Layer 6 of a small transformer language model trained on English Wikipedia (20 layers, counted from 0, width 128).
A neuron's activation on a vector x is SiLU(gate . x) times (in . x), where the dot is the dot product.

Input weights of the MLP neurons that the questions are about. A number n stands for n times 0.0054.
n19 gate: -52 13 16 47 28 4 36 -15 22 -10 23 3 7 -12 -6 9 0 10 50 -24 16 5 -75 7 -41 15 8 -1 -15 46 26 5 3 54 -14 -40 35 -44 -4 15 -21 -28 19 78 20 -61 26 -28 -12 -1 -17 9 17 -49 32 23 -19 39 5 -25 -1 -28 29 -49 13 -21 22 -27 -50 2 -8 20 11 3 2 -9 34 -13 35 -46 -20 57 50 -11 -14 2 -79 -6 -10 -9 4 15 65 -30 1 -42 -14 49 27 4 -7 -22 25 29 -8 -53 4 -12 31 -8 19 -33 -41 -6 -28 19 -48 2 -62 44 -43 -47 -3 40 42 -1 48 23
n30 gate: 28 29 -16 -28 -2 -4 44 6 -6 15 -30 -11 38 -10 17 -69 -17 4 -5 -21 16 -32 -24 -67 -63 60 -21 -12 -3 0 57 23 6 -46 17 -24 -2 -52 -9 58 47 38 19 10 -38 11 -3 16 -16 6 -1 8 -20 7 34 -2 -18 -10 8 -52 -21 -41 43 -9 20 11 42 23 11 -5 0 -21 -37 26 14 9 26 -75 -5 -20 7 25 6 -20 56 20 -13 -20 -6 -4 24 -11 13 5 9 -12 13 62 12 -23 22 41 19 8 30 -33 -6 -38 -13 19 20 43 29 23 0 1 35 -14 -8 26 10 -59 3 -28 33 -41 -37 -27
n32 gate: -15 15 10 15 -22 35 -20 -10 -52 8 18 11 43 -48 3 13 -1 7 -32 31 13 46 -36 -8 -60 -37 -12 -50 25 29 -4 -29 15 20 -50 -55 -17 10 3 38 7 3 -21 21 -1 43 13 3 -10 -9 -22 12 -38 -5 35 15 -4 -7 9 -18 -47 15 -3 20 19 -12 6 -27 49 27 -12 -4 -2 12 19 31 29 -30 8 -18 -8 -10 41 -4 -7 -10 -48 -47 33 -23 -47 9 -11 -40 -3 -27 9 35 -25 22 75 42 8 59 -44 -54 -9 10 31 -18 7 36 -5 -18 54 38 0 2 34 -12 -39 -59 26 27 -37 38 -3 8
n44 gate: 44 -20 16 -13 -17 -2 0 -12 31 3 10 -35 25 -34 5 -54 6 19 5 17 -4 80 -1 -42 6 -23 -6 11 19 0 -38 41 -2 -3 5 11 -11 14 -8 58 -10 -15 7 14 67 8 -76 -11 -5 16 -25 20 2 52 7 12 -20 26 12 8 4 18 9 33 17 -27 86 -30 2 -41 -5 21 2 -51 12 -87 16 31 44 -22 -21 5 -16 8 -37 -7 8 -12 17 -22 -21 23 -7 0 24 -12 39 -14 -4 -2 -5 37 -26 30 -56 -2 -2 -19 -11 -10 -4 8 54 -46 12 -9 -17 6 3 -2 14 -5 23 -20 41 16 -35 21
n47 gate: 29 3 28 -7 18 -23 16 3 -5 8 65 1 35 6 -35 46 8 60 -25 -15 32 30 -16 -5 26 16 36 -15 5 30 2 37 26 40 10 -32 -21 -33 27 -48 29 29 4 29 -16 5 -28 -57 -20 -36 4 -17 -45 13 11 23 10 35 20 13 12 47 2 -12 24 -13 -2 -56 -45 -5 -9 -4 23 10 14 -22 -3 18 41 15 -19 16 22 13 38 -8 -13 -94 32 10 2 28 15 -26 33 -37 17 -37 -25 9 23 6 -13 2 14 27 7 30 1 23 -12 -3 -32 29 60 30 52 19 -14 -20 6 14 -18 -6 6 -23 -55 -25
n49 gate: -56 31 36 -18 -6 -28 3 -18 -40 37 46 5 29 0 -29 1 -37 -17 -33 -58 9 5 -16 -36 -8 10 24 15 28 -32 -39 -10 -9 16 -1 -11 -16 -9 -9 29 -58 -13 39 -22 -24 6 32 -56 -25 29 -6 -3 7 11 -44 32 2 51 -31 -47 -14 -7 -7 5 -22 53 14 35 -2 -26 9 -32 7 -29 12 12 18 -21 4 1 -10 22 32 22 -41 49 18 -57 -35 1 9 -18 -6 3 8 32 -12 -37 -2 5 29 -33 -4 -21 48 17 9 48 22 -7 -26 -18 -53 16 28 12 26 -32 23 55 -25 -28 4 11 -21 8 -21 -27
n85 gate: -23 26 15 -53 62 -10 -16 -19 -7 3 18 18 -2 -10 -14 -10 -5 -14 59 -19 11 -9 -33 8 -17 22 -27 31 -6 24 29 -30 18 -12 14 3 17 -61 -14 11 -3 35 8 33 64 -43 -14 6 24 14 -34 21 12 10 -10 27 18 -23 -27 -18 5 -12 66 -8 21 21 54 -14 29 -19 25 11 18 -10 15 -12 37 13 9 18 -31 20 -10 50 -33 3 13 7 -10 31 -13 22 25 -48 9 -3 26 -31 -17 -23 -14 8 -57 -40 11 13 30 57 5 -63 3 17 26 -20 -57 0 -27 -23 -16 -10 17 -14 31 39 40 -37 -16 42
n119 gate: -27 -11 40 42 -29 14 -18 8 -51 6 2 27 -32 -39 -23 1 -19 -21 21 -12 -5 26 19 10 -43 -26 27 -20 -77 -4 4 5 -3 59 -50 -29 6 21 -38 -33 1 -45 -14 -21 -18 -31 21 -32 -43 3 -31 35 1 -4 -94 -20 -34 28 8 -25 -57 24 50 -63 22 0 28 -44 -10 -16 36 10 28 22 31 -20 9 -5 1 25 -53 18 -4 -15 -34 -9 -61 -44 -43 -24 -32 36 10 -17 29 -12 18 28 -29 -34 16 -62 -24 -7 16 6 -24 35 23 24 0 9 13 10 6 -27 63 -12 -64 34 -40 6 -17 -3 9 -57 -26 34
n194 gate: -25 0 29 -45 14 -54 38 -20 8 -25 23 35 11 -35 43 63 -24 -13 -3 -40 4 35 15 -9 -1 -4 10 -7 29 -38 15 9 51 -6 -10 -25 3 -24 -2 25 -7 4 6 -15 -40 5 34 -9 -23 -20 -8 10 19 49 -31 62 -14 -5 -12 -5 8 -8 19 -15 2 30 67 -66 15 -42 43 -11 35 -3 2 -52 59 10 22 -25 15 34 42 19 19 40 10 6 -6 10 -38 18 11 28 2 -32 -33 -35 22 5 -16 -14 28 -7 6 21 -50 0 5 4 -33 16 3 31 -48 -10 3 -39 -2 -3 19 -25 36 -3 9 14 -45 39
n214 gate: -26 19 11 45 32 21 -59 -38 8 40 6 5 6 -23 56 -43 -21 57 -23 21 -1 13 16 9 -27 -8 -27 -7 15 -11 -26 49 6 -16 -15 -31 -6 -8 32 6 2 34 -30 42 19 -8 14 18 24 7 -35 38 26 -25 27 -38 36 -18 -27 23 -21 -39 34 10 -50 6 53 -29 -15 -12 20 -31 -11 21 61 -19 25 -42 32 11 14 20 3 62 6 -35 -2 -15 -13 11 12 2 1 2 -28 -2 13 -40 -17 20 13 40 -28 6 -4 -34 3 -7 1 -20 24 35 15 -14 -35 0 -7 -59 21 -12 12 6 -12 8 18 29 26 31
n233 gate: 25 -13 -55 -19 -8 7 -24 -17 24 -32 56 -9 16 5 -13 -3 -26 -2 13 -40 2 -7 -33 -20 -12 -1 21 -23 65 -37 22 6 -3 43 -16 -11 -6 15 2 -38 42 -3 39 -12 -59 -24 -46 6 12 -19 7 25 43 -11 16 -29 -4 -9 24 3 19 6 39 -24 -10 -14 22 -49 -10 -14 -27 10 67 -24 27 12 39 59 -24 2 22 -13 -2 -24 -11 -38 2 -42 0 -14 23 22 -14 -15 43 7 -4 -20 -40 -40 17 28 -1 24 -31 -48 11 -8 -18 1 7 -3 -19 -2 -6 37 55 -3 -49 26 -29 -1 41 3 24 12 -8 -38
n249 gate: -23 -2 12 -17 -28 -11 -3 4 44 35 34 20 14 -22 11 6 12 -8 -13 -5 0 27 -19 -32 6 16 11 -20 -6 -6 16 -31 7 1 7 -27 -53 9 -10 -14 -19 -14 -7 -1 50 -13 55 -24 -4 -48 2 29 8 -38 -7 -68 -35 -4 23 -27 -45 -7 28 -57 26 35 19 3 -52 -9 14 8 23 1 17 -13 13 -51 44 -52 41 4 -19 -37 -14 -11 -2 -9 18 -37 -8 -32 42 65 56 -24 9 51 -6 22 -6 -14 17 31 -3 -26 0 20 -40 27 -1 -26 18 -13 26 -8 3 -6 -4 -72 -8 -36 62 31 2 15 1 -23
n19 in: 20 20 5 -48 -17 16 6 28 40 6 23 -12 -4 17 -36 9 -19 14 -18 -52 22 1 -26 2 -57 6 34 -17 28 7 29 17 31 -38 -12 -33 14 -43 -11 -56 38 -62 6 -24 -10 -21 -12 -51 -2 1 53 -7 18 8 16 18 34 4 13 -46 37 18 30 10 17 18 -6 -8 17 -12 -74 20 12 18 -5 -10 -11 50 -1 -33 -13 -13 -27 6 -13 12 -53 12 11 -3 -4 -31 9 20 -11 -1 -2 4 44 4 -27 28 -15 -17 1 -50 5 2 14 -35 15 -36 -10 33 -15 36 23 24 16 28 6 -47 -15 3 -34 -31 31 10
n30 in: 41 2 -41 1 -40 20 -32 20 -37 5 3 -1 -12 7 -10 30 21 11 1 8 -1 20 58 -29 45 25 -1 -9 -22 -30 6 7 17 33 -9 17 8 -19 16 -5 -11 9 8 -45 -26 13 66 20 11 10 7 31 42 -21 -19 27 9 39 30 37 -8 -6 9 12 33 2 -17 -34 12 -37 3 6 -18 -31 -15 -11 41 12 -29 6 22 2 40 83 17 -23 -16 7 -33 11 -47 3 16 19 -36 14 -13 6 -22 22 59 16 -52 28 29 11 46 3 37 -3 16 -9 7 41 -5 -4 -32 10 23 -17 11 2 26 11 44 -7 51 25
n32 in: -41 -8 13 11 -4 -25 70 -12 23 -31 32 8 8 -5 1 -2 -31 -37 9 1 -14 -49 -4 59 -4 6 -4 -15 31 4 2 -42 9 -15 -11 20 64 -16 20 16 -4 6 -20 34 -16 46 10 50 15 6 -23 6 14 -7 23 1 -57 -24 16 25 -59 -17 -2 34 19 14 4 29 10 13 1 -11 -46 -5 -13 23 -37 12 15 -16 -10 -3 20 -35 -5 -44 4 20 19 21 -8 -24 16 12 16 -19 -4 -37 12 -6 29 11 -34 -4 -16 -2 19 -59 -8 -8 10 -11 12 68 -1 27 0 22 -44 -1 -24 -4 -24 24 -28 -12 -40 16
n44 in: -10 10 23 38 -9 -8 31 -24 4 0 7 -2 3 -7 14 -14 18 -20 -10 -7 -13 -52 10 2 -3 14 -59 29 19 -29 10 9 -40 -32 -44 -7 25 -5 -43 24 16 22 -27 -26 12 -3 56 12 18 14 16 15 17 9 -8 -6 47 -7 19 28 13 -30 28 1 -14 15 -9 2 30 -19 -11 16 -15 19 -16 21 12 0 25 -9 -20 18 25 -15 18 10 8 -9 -47 -1 9 -16 3 29 -30 24 -23 16 35 -7 1 60 12 -8 -13 26 19 -1 18 -4 -26 35 18 15 9 15 0 -10 15 4 -26 -11 -1 1 -42 -8 -4 -11
n47 in: -19 -40 -20 14 30 -14 18 -9 3 45 -5 4 22 -13 38 52 25 6 4 21 4 -19 6 7 34 -9 1 -13 52 9 -46 22 -11 25 -3 -12 14 22 1 19 2 48 15 -20 -3 -23 -35 -12 -12 -4 -29 1 8 -34 25 -23 5 -7 -34 40 -4 -2 49 1 -16 14 19 36 12 16 15 -7 60 24 -19 20 20 13 59 21 -53 -10 -6 -11 -1 21 -1 -22 -4 -8 5 -5 -11 -32 -33 35 6 -23 -47 -48 -14 -53 -1 45 -10 17 -13 -10 -12 -3 -14 31 -5 -24 -3 -24 18 -11 -38 -13 0 6 -21 -16 39 40 52 -9
n49 in: -10 16 -10 -8 32 -13 7 26 -21 42 23 -24 12 -24 11 11 11 -22 -8 45 6 -12 21 44 -3 6 3 22 -37 -22 58 -26 13 7 53 -19 2 0 11 16 -33 1 13 19 2 9 -37 34 10 42 -55 1 -14 -6 -14 25 32 10 -25 -1 28 70 11 -17 -44 3 -3 -34 -49 -45 27 -21 16 -17 -37 -33 0 -10 -22 -4 13 44 39 -8 4 7 27 -22 -18 5 7 25 16 -24 -21 1 -22 -15 22 -7 -13 67 2 4 0 29 18 1 -24 -5 3 22 5 28 7 1 -57 8 5 22 9 41 -13 6 29 -1 -15 41
n85 in: 18 -8 2 4 -23 -60 15 -53 -19 -21 13 -18 -20 7 -1 5 -43 -29 -10 -7 -17 35 1 -19 17 41 -15 32 12 -4 -34 24 -1 10 24 9 -9 -4 13 63 4 20 -16 24 14 5 37 -14 -9 6 -50 27 4 -16 4 7 -42 -22 6 -3 -54 9 -16 -15 22 -1 -12 -19 -11 11 -3 7 -1 29 26 -25 -10 -4 -17 11 14 6 -4 -18 18 -26 16 31 15 10 -52 42 -64 11 -4 -40 -1 29 13 35 -22 -10 14 -3 -64 26 55 -8 -12 -1 18 26 -17 -8 -4 7 8 -15 -10 -16 14 -44 7 13 -10 -33 -7 -14
n119 in: 44 38 -5 44 12 -38 -39 62 22 12 -5 -50 18 3 41 36 17 28 28 -1 10 -5 -22 13 6 21 -16 24 -42 14 10 -7 36 18 12 -12 -5 -1 46 5 -50 6 -5 34 -64 16 -15 -14 5 50 -24 24 -1 6 -10 -20 8 18 -29 -11 60 -17 20 -16 7 -24 -9 23 13 -4 19 44 -6 51 12 20 28 2 18 -28 -4 15 48 32 6 2 -8 19 29 28 -28 -34 5 -17 29 22 -13 -6 64 21 25 7 19 -29 -23 1 -35 -54 14 -20 2 23 29 40 34 -19 -21 -17 26 11 -11 -18 -59 25 8 27 20 35
n194 in: -17 -6 18 -9 5 22 -7 25 7 4 -19 18 6 20 6 -2 19 47 14 -4 12 15 49 -12 27 -27 -39 1 50 -23 -15 1 16 -52 13 15 23 -6 1 -12 -39 -22 17 -32 0 25 46 -32 6 8 -5 -19 20 -17 32 36 17 1 4 -24 -28 0 25 -23 18 20 17 25 12 -4 8 -51 -2 6 7 -36 -1 60 15 -44 3 -7 43 -10 12 1 -3 -52 -29 14 -43 -38 9 16 -1 -28 -18 -26 41 26 -20 25 27 -29 29 -24 -19 1 -20 -8 60 15 11 17 -1 1 -12 0 20 14 5 62 5 2 -9 14 28 12
n214 in: -9 -16 37 -27 10 -69 -3 -31 34 22 -6 -25 15 -21 15 7 32 -6 7 -31 1 -13 19 4 -25 -10 3 -38 21 -27 43 13 12 14 -36 1 4 -44 -44 -30 -43 0 -15 -8 18 -13 -16 5 0 -28 9 -17 6 -8 4 -16 14 -35 3 -6 26 -35 1 -19 -7 -7 48 -17 -1 13 18 4 -18 -20 9 -34 8 -42 -41 -36 -16 -7 -7 23 31 0 0 -27 2 -36 -17 -33 7 -8 34 8 -51 4 -19 -13 -28 -31 -7 14 15 -4 -13 6 8 -28 23 14 -3 15 -16 -4 -1 -10 1 9 -12 31 43 30 -43 24 51 -49
n233 in: -11 -23 3 51 39 26 18 31 14 -2 -61 -35 -24 42 10 -32 13 39 10 -9 20 -11 -13 -6 10 -11 -10 0 2 -23 -30 -8 38 -14 -18 1 -25 18 22 3 -19 38 -11 -38 -10 -12 9 8 -12 17 -6 8 -10 -15 27 15 16 -37 17 38 18 31 -37 -11 0 25 -3 31 13 -8 -3 8 -5 -14 1 28 22 -30 23 10 10 -4 33 49 -20 -12 -1 34 23 -4 -6 54 -24 -6 26 10 -7 -32 -18 -19 17 47 6 9 -19 47 25 26 25 -50 -19 -30 -28 5 18 2 12 3 37 -4 -10 36 29 -2 -25 10 -34 11
n249 in: -5 -7 -54 -5 4 -27 -1 0 -10 16 3 -13 4 21 -40 -11 31 20 -26 -6 1 -36 3 -27 30 -3 19 37 -17 -18 -16 -23 -9 18 15 -2 -37 32 23 12 -6 -7 10 53 17 12 12 -5 42 -18 -20 6 -2 -24 -28 -10 19 -15 -23 -10 -3 8 43 -42 58 -61 18 0 -42 4 -26 -16 57 -12 -23 18 -3 15 13 21 20 8 -11 -48 -22 -33 16 20 54 -30 -21 2 43 -6 23 11 9 16 -33 12 -15 -2 -10 10 -42 -4 19 -17 -8 -15 -6 1 -2 -26 48 -38 -29 36 -4 25 -4 -43 34 38 27 6 -8 -39

Each question shows a token from some text and the vector x that enters the MLP there. A number n stands for n times 0.046.

",": -7 15 -1 -3 -14 15 19 5 1 -11 7 7 -15 5 -11 -2 -14 2 -4 -1 10 10 -2 -16 6 0 -9 -3 4 -3 -10 -1 4 -5 15 7 6 9 -18 11 -2 -5 -13 -21 -2 -19 9 1 5 -1 10 -53 -4 -12 -3 4 10 12 -12 -3 40 -4 -13 -15 1 3 22 -15 -9 -2 15 10 -3 -21 14 2 13 -4 -2 -2 -2 1 -5 6 20 12 -23 -17 -17 -4 4 -12 5 -2 -18 12 -26 8 5 8 -10 -2 3 -5 14 9 -2 16 5 31 10 2 0 16 -14 -3 -1 -7 12 -1 11 27 1 -11 -20 -3 -10 1
Which of these neurons fires most? n194

"TV": 2 -9 5 -3 -8 -9 -27 7 8 -4 1 -13 -11 -16 -32 14 13 0 -2 -6 -31 3 -4 -17 12 -11 -3 -9 27 -20 22 8 -7 5 -13 29 13 31 2 29 1 2 5 -2 19 -26 27 -11 -1 18 -23 -19 14 22 0 -23 8 -24 -8 -4 -11 24 34 -15 28 -14 14 21 -7 9 -11 -4 -4 -14 20 12 -21 21 -7 11 10 -18 8 -21 -7 1 40 19 18 -2 21 -18 -18 -5 0 34 10 16 10 8 23 2 21 -22 -11 30 8 6 13 -7 -5 21 23 -28 -9 -24 1 -1 34 0 19 -1 9 -2 2 -12 -1 5
Which three neurons fire most, strongest first? n44, n85, n249

"za": -7 -24 14 0 -10 12 3 -3 -9 -5 1 3 -6 2 -11 -8 -19 18 28 -1 -45 1 -2 17 11 -4 -5 3 12 -33 2 8 -17 -9 9 53 19 -4 11 4 -5 -21 -43 33 -12 33 9 17 -10 1 5 -7 12 -23 1 8 20 18 -3 -4 11 -11 -11 0 -5 3 -13 -5 -5 10 -15 0 -2 -13 -9 -16 18 -2 3 2 3 -12 -20 -18 17 -6 -17 -19 21 1 -30 28 -17 -21 8 -34 2 -17 -18 5 4 -4 25 -17 12 13 -10 19 22 -2 5 -19 -47 -9 -13 -5 5 4 -17 3 -15 15 3 -4 10 35 -2 -27
Which of these neurons fires most? n233

"\n": 8 -2 -17 -4 -6 4 3 -16 -2 4 5 16 3 19 3 9 12 1 2 -4 14 2 -3 -21 -11 1 8 -10 10 -14 6 -14 -13 2 -16 14 -10 2 -5 1 7 14 3 13 -3 1 10 13 -7 -5 -12 -45 -2 17 5 -1 -13 3 6 -4 10 4 -2 -9 -8 -2 -4 3 -1 -20 8 -6 -2 2 -19 17 -2 2 -2 -12 13 -20 -9 -5 -11 -5 3 0 -20 5 -9 12 19 -3 -10 -10 9 13 1 3 2 -7 6 11 3 -6 -1 -7 12 -7 -6 8 -4 5 5 3 1 10 -11 -18 0 28 -10 13 -3 -6 0 11
Which of these neurons fires most? n119

" Va": 4 -2 31 -6 5 17 -35 -7 -15 -18 10 -6 2 10 20 22 16 0 8 -18 -30 -12 14 -8 -19 21 -39 16 -1 45 -2 19 -4 3 1 -5 11 -7 10 2 2 23 -15 1 -9 4 -3 3 14 23 24 -11 39 3 -20 13 8 5 5 5 13 -17 -9 -5 -25 -7 -4 -11 4 3 2 -11 2 12 0 -16 -1 0 -33 3 6 -17 -1 -3 18 -9 19 -10 -30 -46 -15 19 -16 -3 -7 -8 6 30 -3 16 -24 -18 -7 -10 -19 29 5 -19 7 -14 9 10 1 -12 -22 -17 10 10 29 33 -13 11 -40 12 -4 11 5 -21
Which two neurons fire most, strongest first? n214, n32

"cre": -31 -2 16 -17 13 6 40 -22 13 -13 11 -12 6 11 20 -3 2 -13 60 3 -7 -11 -7 13 7 1 -14 28 -9 -24 8 11 -2 -7 5 7 42 4 -3 -28 -16 -47 9 6 17 14 -5 -24 -1 9 -13 -15 40 -9 -10 -41 49 -27 9 12 21 -16 -42 9 -23 -25 2 4 -2 5 8 7 -3 15 21 24 14 10 -14 22 21 -8 -24 -7 22 -8 20 14 -5 -7 29 3 9 -2 -1 0 6 0 -4 -1 -9 -5 -65 10 23 -17 -6 -41 5 2 40 6 -21 -22 5 0 -31 -6 -30 15 -11 1 13 -23 19 32 -8 -18
Which of these neurons fires most? n214

" the": -15 -6 -6 -1 3 -13 -1 -2 -6 0 -11 -15 0 -8 5 4 2 5 -6 -12 -4 -5 -3 9 10 0 1 0 5 10 -10 -5 -10 9 -6 -12 2 4 -18 7 -8 -7 12 -1 6 3 -9 2 -14 5 -19 -52 -9 -2 -1 6 -14 11 2 -2 -7 6 3 7 -5 -12 7 -20 -15 14 -6 -14 -4 -19 -11 -6 -24 -4 -10 0 9 17 -16 3 -5 14 1 2 7 -8 -1 17 10 -3 2 -18 8 20 -3 -7 12 14 9 2 -13 -9 5 2 -18 -10 0 -1 3 -3 5 0 17 27 -26 3 -1 6 2 2 -27 7 -6 12
Which of these neurons fires most? n32

"h": 9 1 20 -4 -1 12 63 -22 -3 -19 -5 -11 2 -2 -6 12 19 4 6 -16 -23 -25 -28 8 24 3 -19 8 5 -10 -9 -33 -16 -17 7 1 -1 20 3 31 1 -31 -19 25 18 16 -5 15 -8 -6 -3 -8 16 26 40 -52 9 8 -2 -9 24 -15 3 -12 4 -4 -1 21 13 4 4 34 -14 -47 -13 3 -26 15 2 -25 -15 -10 -22 -4 18 -9 -1 -19 7 0 -19 4 -7 -9 0 -7 -4 1 -20 2 -18 25 -24 7 -6 13 20 -2 4 13 -31 -23 -11 9 -24 8 -20 -17 8 -29 -8 -4 -9 -24 -26 -8 28 -10
Which of these neurons fires most? n44

" (": 16 -17 -21 14 3 -5 -25 -7 11 9 1 1 -4 -9 11 -14 -24 -5 1 2 -3 -9 -9 13 -14 16 -17 -4 -21 -2 -21 -1 -10 -10 -13 42 14 13 -44 2 6 3 5 -19 -40 1 2 -20 -15 -6 22 -42 -20 11 -14 -16 0 14 -3 -1 5 43 5 -8 -2 6 2 8 4 -2 8 7 16 11 29 -6 -3 15 9 -8 17 -2 10 2 -7 -2 -2 4 1 0 -13 8 8 9 29 10 -15 -27 -4 30 -6 -17 8 -39 -2 5 -9 -16 -3 14 2 13 -3 -26 -1 -9 -12 21 32 6 -14 8 17 15 24 23 -5 7
Which three neurons fire most, strongest first? n119, n32, n194

" be": 10 6 -1 5 -18 34 12 -9 4 4 8 -13 -7 13 -27 15 -5 -9 -15 11 -5 -4 2 0 34 7 6 -18 -15 26 4 5 9 17 7 -16 16 -2 -15 -18 -17 -32 9 -20 -25 25 -8 14 0 -2 15 -39 -4 -20 -10 26 24 -7 4 -15 -5 6 -5 18 -5 33 -5 15 0 4 5 30 14 2 -11 -1 4 20 -14 19 -17 2 -26 -17 -5 -1 3 16 4 4 12 4 14 -26 -1 9 -30 -11 -4 -11 29 -6 -28 -17 25 8 8 -16 -17 1 -22 -16 32 4 -2 -6 -15 -4 6 30 -16 -17 0 -5 -24 3 -16 8
Which three neurons fire most, strongest first? n85, n49, n194

"ju": 0 -2 22 -3 1 27 -9 4 -15 -16 -22 -3 4 21 1 -1 -41 19 16 -9 -34 -21 -5 37 -1 -3 1 21 9 10 15 -4 -13 -3 -9 46 35 -18 24 1 13 -49 -14 3 -1 34 -11 54 -6 13 -3 -5 34 0 8 13 31 23 0 2 8 -14 5 -2 6 -20 -23 -12 -13 2 0 -22 -4 -8 -14 -7 -3 18 -14 13 1 -11 -10 8 -9 -4 4 0 -13 -8 17 -1 -16 -1 -4 27 18 17 32 30 -15 9 -8 -24 -26 21 3 -14 23 28 2 -26 -13 -15 -20 8 17 -18 0 -8 -9 15 17 6 23 -7 -3 -21
Which three neurons fire most, strongest first? n47, n214, n119

"e": 10 -10 3 0 -25 -6 0 4 17 -11 -6 17 0 -6 3 -6 -16 8 20 16 -30 -12 2 -15 -8 -4 21 -11 7 -36 -22 3 5 -25 6 10 -3 -2 12 19 15 -4 -25 1 -11 0 -20 25 -5 -5 12 -20 -9 -22 2 -4 2 -23 24 -1 -22 15 7 5 7 10 21 -10 10 20 6 21 26 2 21 10 -22 3 8 -3 1 -24 3 -11 3 -12 12 5 -6 -3 -19 0 9 -12 14 -8 30 -3 10 0 8 12 22 5 4 -11 3 10 -6 -13 15 -2 3 14 4 -12 24 8 8 15 -9 8 24 -24 -8 -17 4 -16
Which three neurons fire most, strongest first? n233, n32, n49

"X": 0 8 7 -12 -2 -37 -7 16 -17 3 -15 -5 -5 12 -10 5 16 18 -10 -14 -43 15 -6 -19 10 -6 3 -28 0 -34 0 -10 0 3 3 27 5 2 -17 -8 -3 -9 -21 13 -19 -25 10 -4 -24 -7 -18 -6 -1 9 7 1 6 -19 -2 4 -14 13 6 -21 -5 -17 14 2 -23 6 -3 10 5 2 -4 16 -27 13 -10 -3 4 -15 -34 -2 51 -14 -21 14 15 5 -5 -17 -40 5 5 -2 -5 -19 -5 -8 19 -10 -38 -24 21 21 -13 26 9 -10 1 6 6 6 4 -13 5 32 43 -19 9 31 -8 0 3 -9 -19 13
Which of these neurons fires most? n44

"to": 28 13 -5 7 -12 -9 -8 12 5 24 -15 -24 10 1 12 0 -4 12 4 14 -38 -3 -5 -24 -6 -7 -12 -3 13 -3 -8 -8 -8 3 -6 59 -7 6 16 1 16 -4 -44 28 -5 18 28 26 -7 24 -1 0 -14 -21 20 3 13 -2 -15 7 -5 14 -8 3 5 24 14 6 -24 9 -15 -5 -4 -29 2 -1 -3 -30 -2 -25 -7 -22 9 -6 35 7 50 31 0 32 -3 9 8 4 -3 -2 -4 30 13 -3 -7 8 -6 -40 -9 9 -6 8 -11 9 11 -20 3 -12 -3 -19 5 -8 -13 -15 -8 0 -2 18 18 -4 0 20
Which three neurons fire most, strongest first? n19, n30, n47

" ": 6 -5 -10 8 8 18 0 -8 -14 10 -4 -10 4 0 7 2 -5 -4 -12 6 10 -6 1 2 -1 11 -30 5 0 -9 -19 -8 -69 0 -2 13 -1 8 -6 -1 4 -1 -5 2 -7 -11 5 -2 -8 -15 7 -10 -3 -15 -3 0 -10 10 -6 5 -1 -3 19 -8 8 -12 -6 8 -12 3 -10 8 -14 19 5 13 -2 7 -28 -5 -29 12 -14 -8 9 -2 -6 8 -4 -2 -13 6 -4 9 7 23 10 4 1 -2 -5 -5 0 19 2 -2 -5 -17 1 7 16 8 -29 -5 1 4 -1 -7 -3 9 0 13 3 -3 -8 0 8 9
Which of these neurons fires most? n49

" Ca": -4 1 29 -6 -16 17 -32 -4 -16 -8 1 8 9 -1 24 21 12 -2 -31 -13 -35 -18 10 6 -3 8 -31 24 4 -18 4 22 -12 11 4 15 4 -17 2 -25 -4 7 5 21 -31 -9 -17 -5 19 18 -6 -10 6 -22 -17 29 18 9 -20 -8 17 13 2 -16 11 4 17 5 4 0 3 -22 4 -29 -23 -13 8 10 -33 19 4 -20 1 13 12 -3 21 13 -35 -13 -27 -11 -11 12 6 28 15 31 18 22 -8 -7 1 2 -9 2 -7 -8 8 -16 31 -2 -14 -18 -7 -2 9 16 15 28 -10 -6 -28 15 0 4 -6 -34
Which two neurons fire most, strongest first? n49, n32

" them": -5 -11 -10 15 -9 21 12 -11 -23 -22 0 -4 -36 17 0 7 -12 0 -23 6 -21 25 1 -17 14 -17 -5 -12 -6 -13 -12 25 6 25 12 2 -2 -7 20 13 6 7 -5 0 -6 7 -23 -1 -18 -12 37 -25 -9 -11 6 33 35 3 -7 -13 23 0 -14 4 -15 9 -1 -37 -17 12 -8 15 -20 -8 -1 14 10 23 -4 5 0 -9 0 16 -4 -12 26 18 19 -5 19 4 -15 -10 13 12 18 -13 -16 -23 9 7 -2 3 -2 -23 17 -9 16 4 9 12 30 -1 29 -1 -18 40 -14 -7 7 8 11 -13 -11 3 -24 -2
Which neuron fires most, and how strongly? n233, at about 1.9

" A": 1 0 -11 -11 7 -6 -2 4 -9 -8 4 21 4 -9 12 -4 -9 -2 1 17 -38 8 4 -4 10 26 -8 3 32 -5 -7 -10 -12 5 -1 7 12 20 16 13 -28 -16 -7 16 -17 15 20 13 -6 18 -18 -19 -2 -20 11 10 -26 20 0 -19 -14 1 -3 -1 8 32 -3 13 -13 10 6 -7 -2 -14 1 14 0 -1 -12 -34 -21 -11 11 -6 17 -8 13 27 -12 -17 -28 -3 -34 18 2 -11 -23 20 -19 22 20 3 -6 16 -10 3 -20 -7 19 7 -2 25 -8 1 -8 -5 9 23 -11 -3 -9 3 -7 17 -28 -7 -7 17
Which of these neurons fires most? n32

" had": 14 7 -20 10 9 10 2 -6 -22 7 1 16 -10 20 -13 -3 -18 17 7 -15 -4 22 -13 5 9 -14 -10 -2 8 9 -17 1 11 -33 3 1 3 10 29 -9 -1 -39 -11 -15 -9 -15 -10 22 -17 -13 8 -35 3 5 -5 -11 16 -22 -5 -18 -4 13 16 3 -21 23 -9 6 5 5 3 6 27 4 17 4 -6 26 -16 -20 -10 13 17 24 -20 -4 19 35 -12 -15 27 11 -27 -7 -14 23 -23 0 6 -6 28 11 11 -22 12 -18 8 22 -15 -4 -23 11 -2 -13 -3 2 -35 -3 -15 -12 -17 26 -26 -1 -17 -17 1 -20
Which of these neurons fires most? n233

" born": 6 -13 12 -10 16 21 0 -9 11 -5 31 -14 4 -1 -27 8 5 -23 22 -7 8 -32 -26 11 26 2 -12 -13 5 -22 -11 -5 2 15 0 -11 -3 -7 -2 28 -7 -14 32 -23 -5 7 20 -8 -5 -4 14 -30 18 3 27 -11 34 9 30 -39 -9 10 54 13 2 -14 -19 9 24 0 -18 18 -12 21 13 -3 3 14 -3 -23 12 -5 40 -5 -1 -14 21 -5 -22 30 19 19 -8 8 13 -18 -11 8 12 1 -5 -31 -4 -2 23 36 -6 -9 6 14 28 -9 -9 19 -27 11 4 4 3 12 0 17 16 6 -23 -13 8 13
Which of these neurons fires most? n19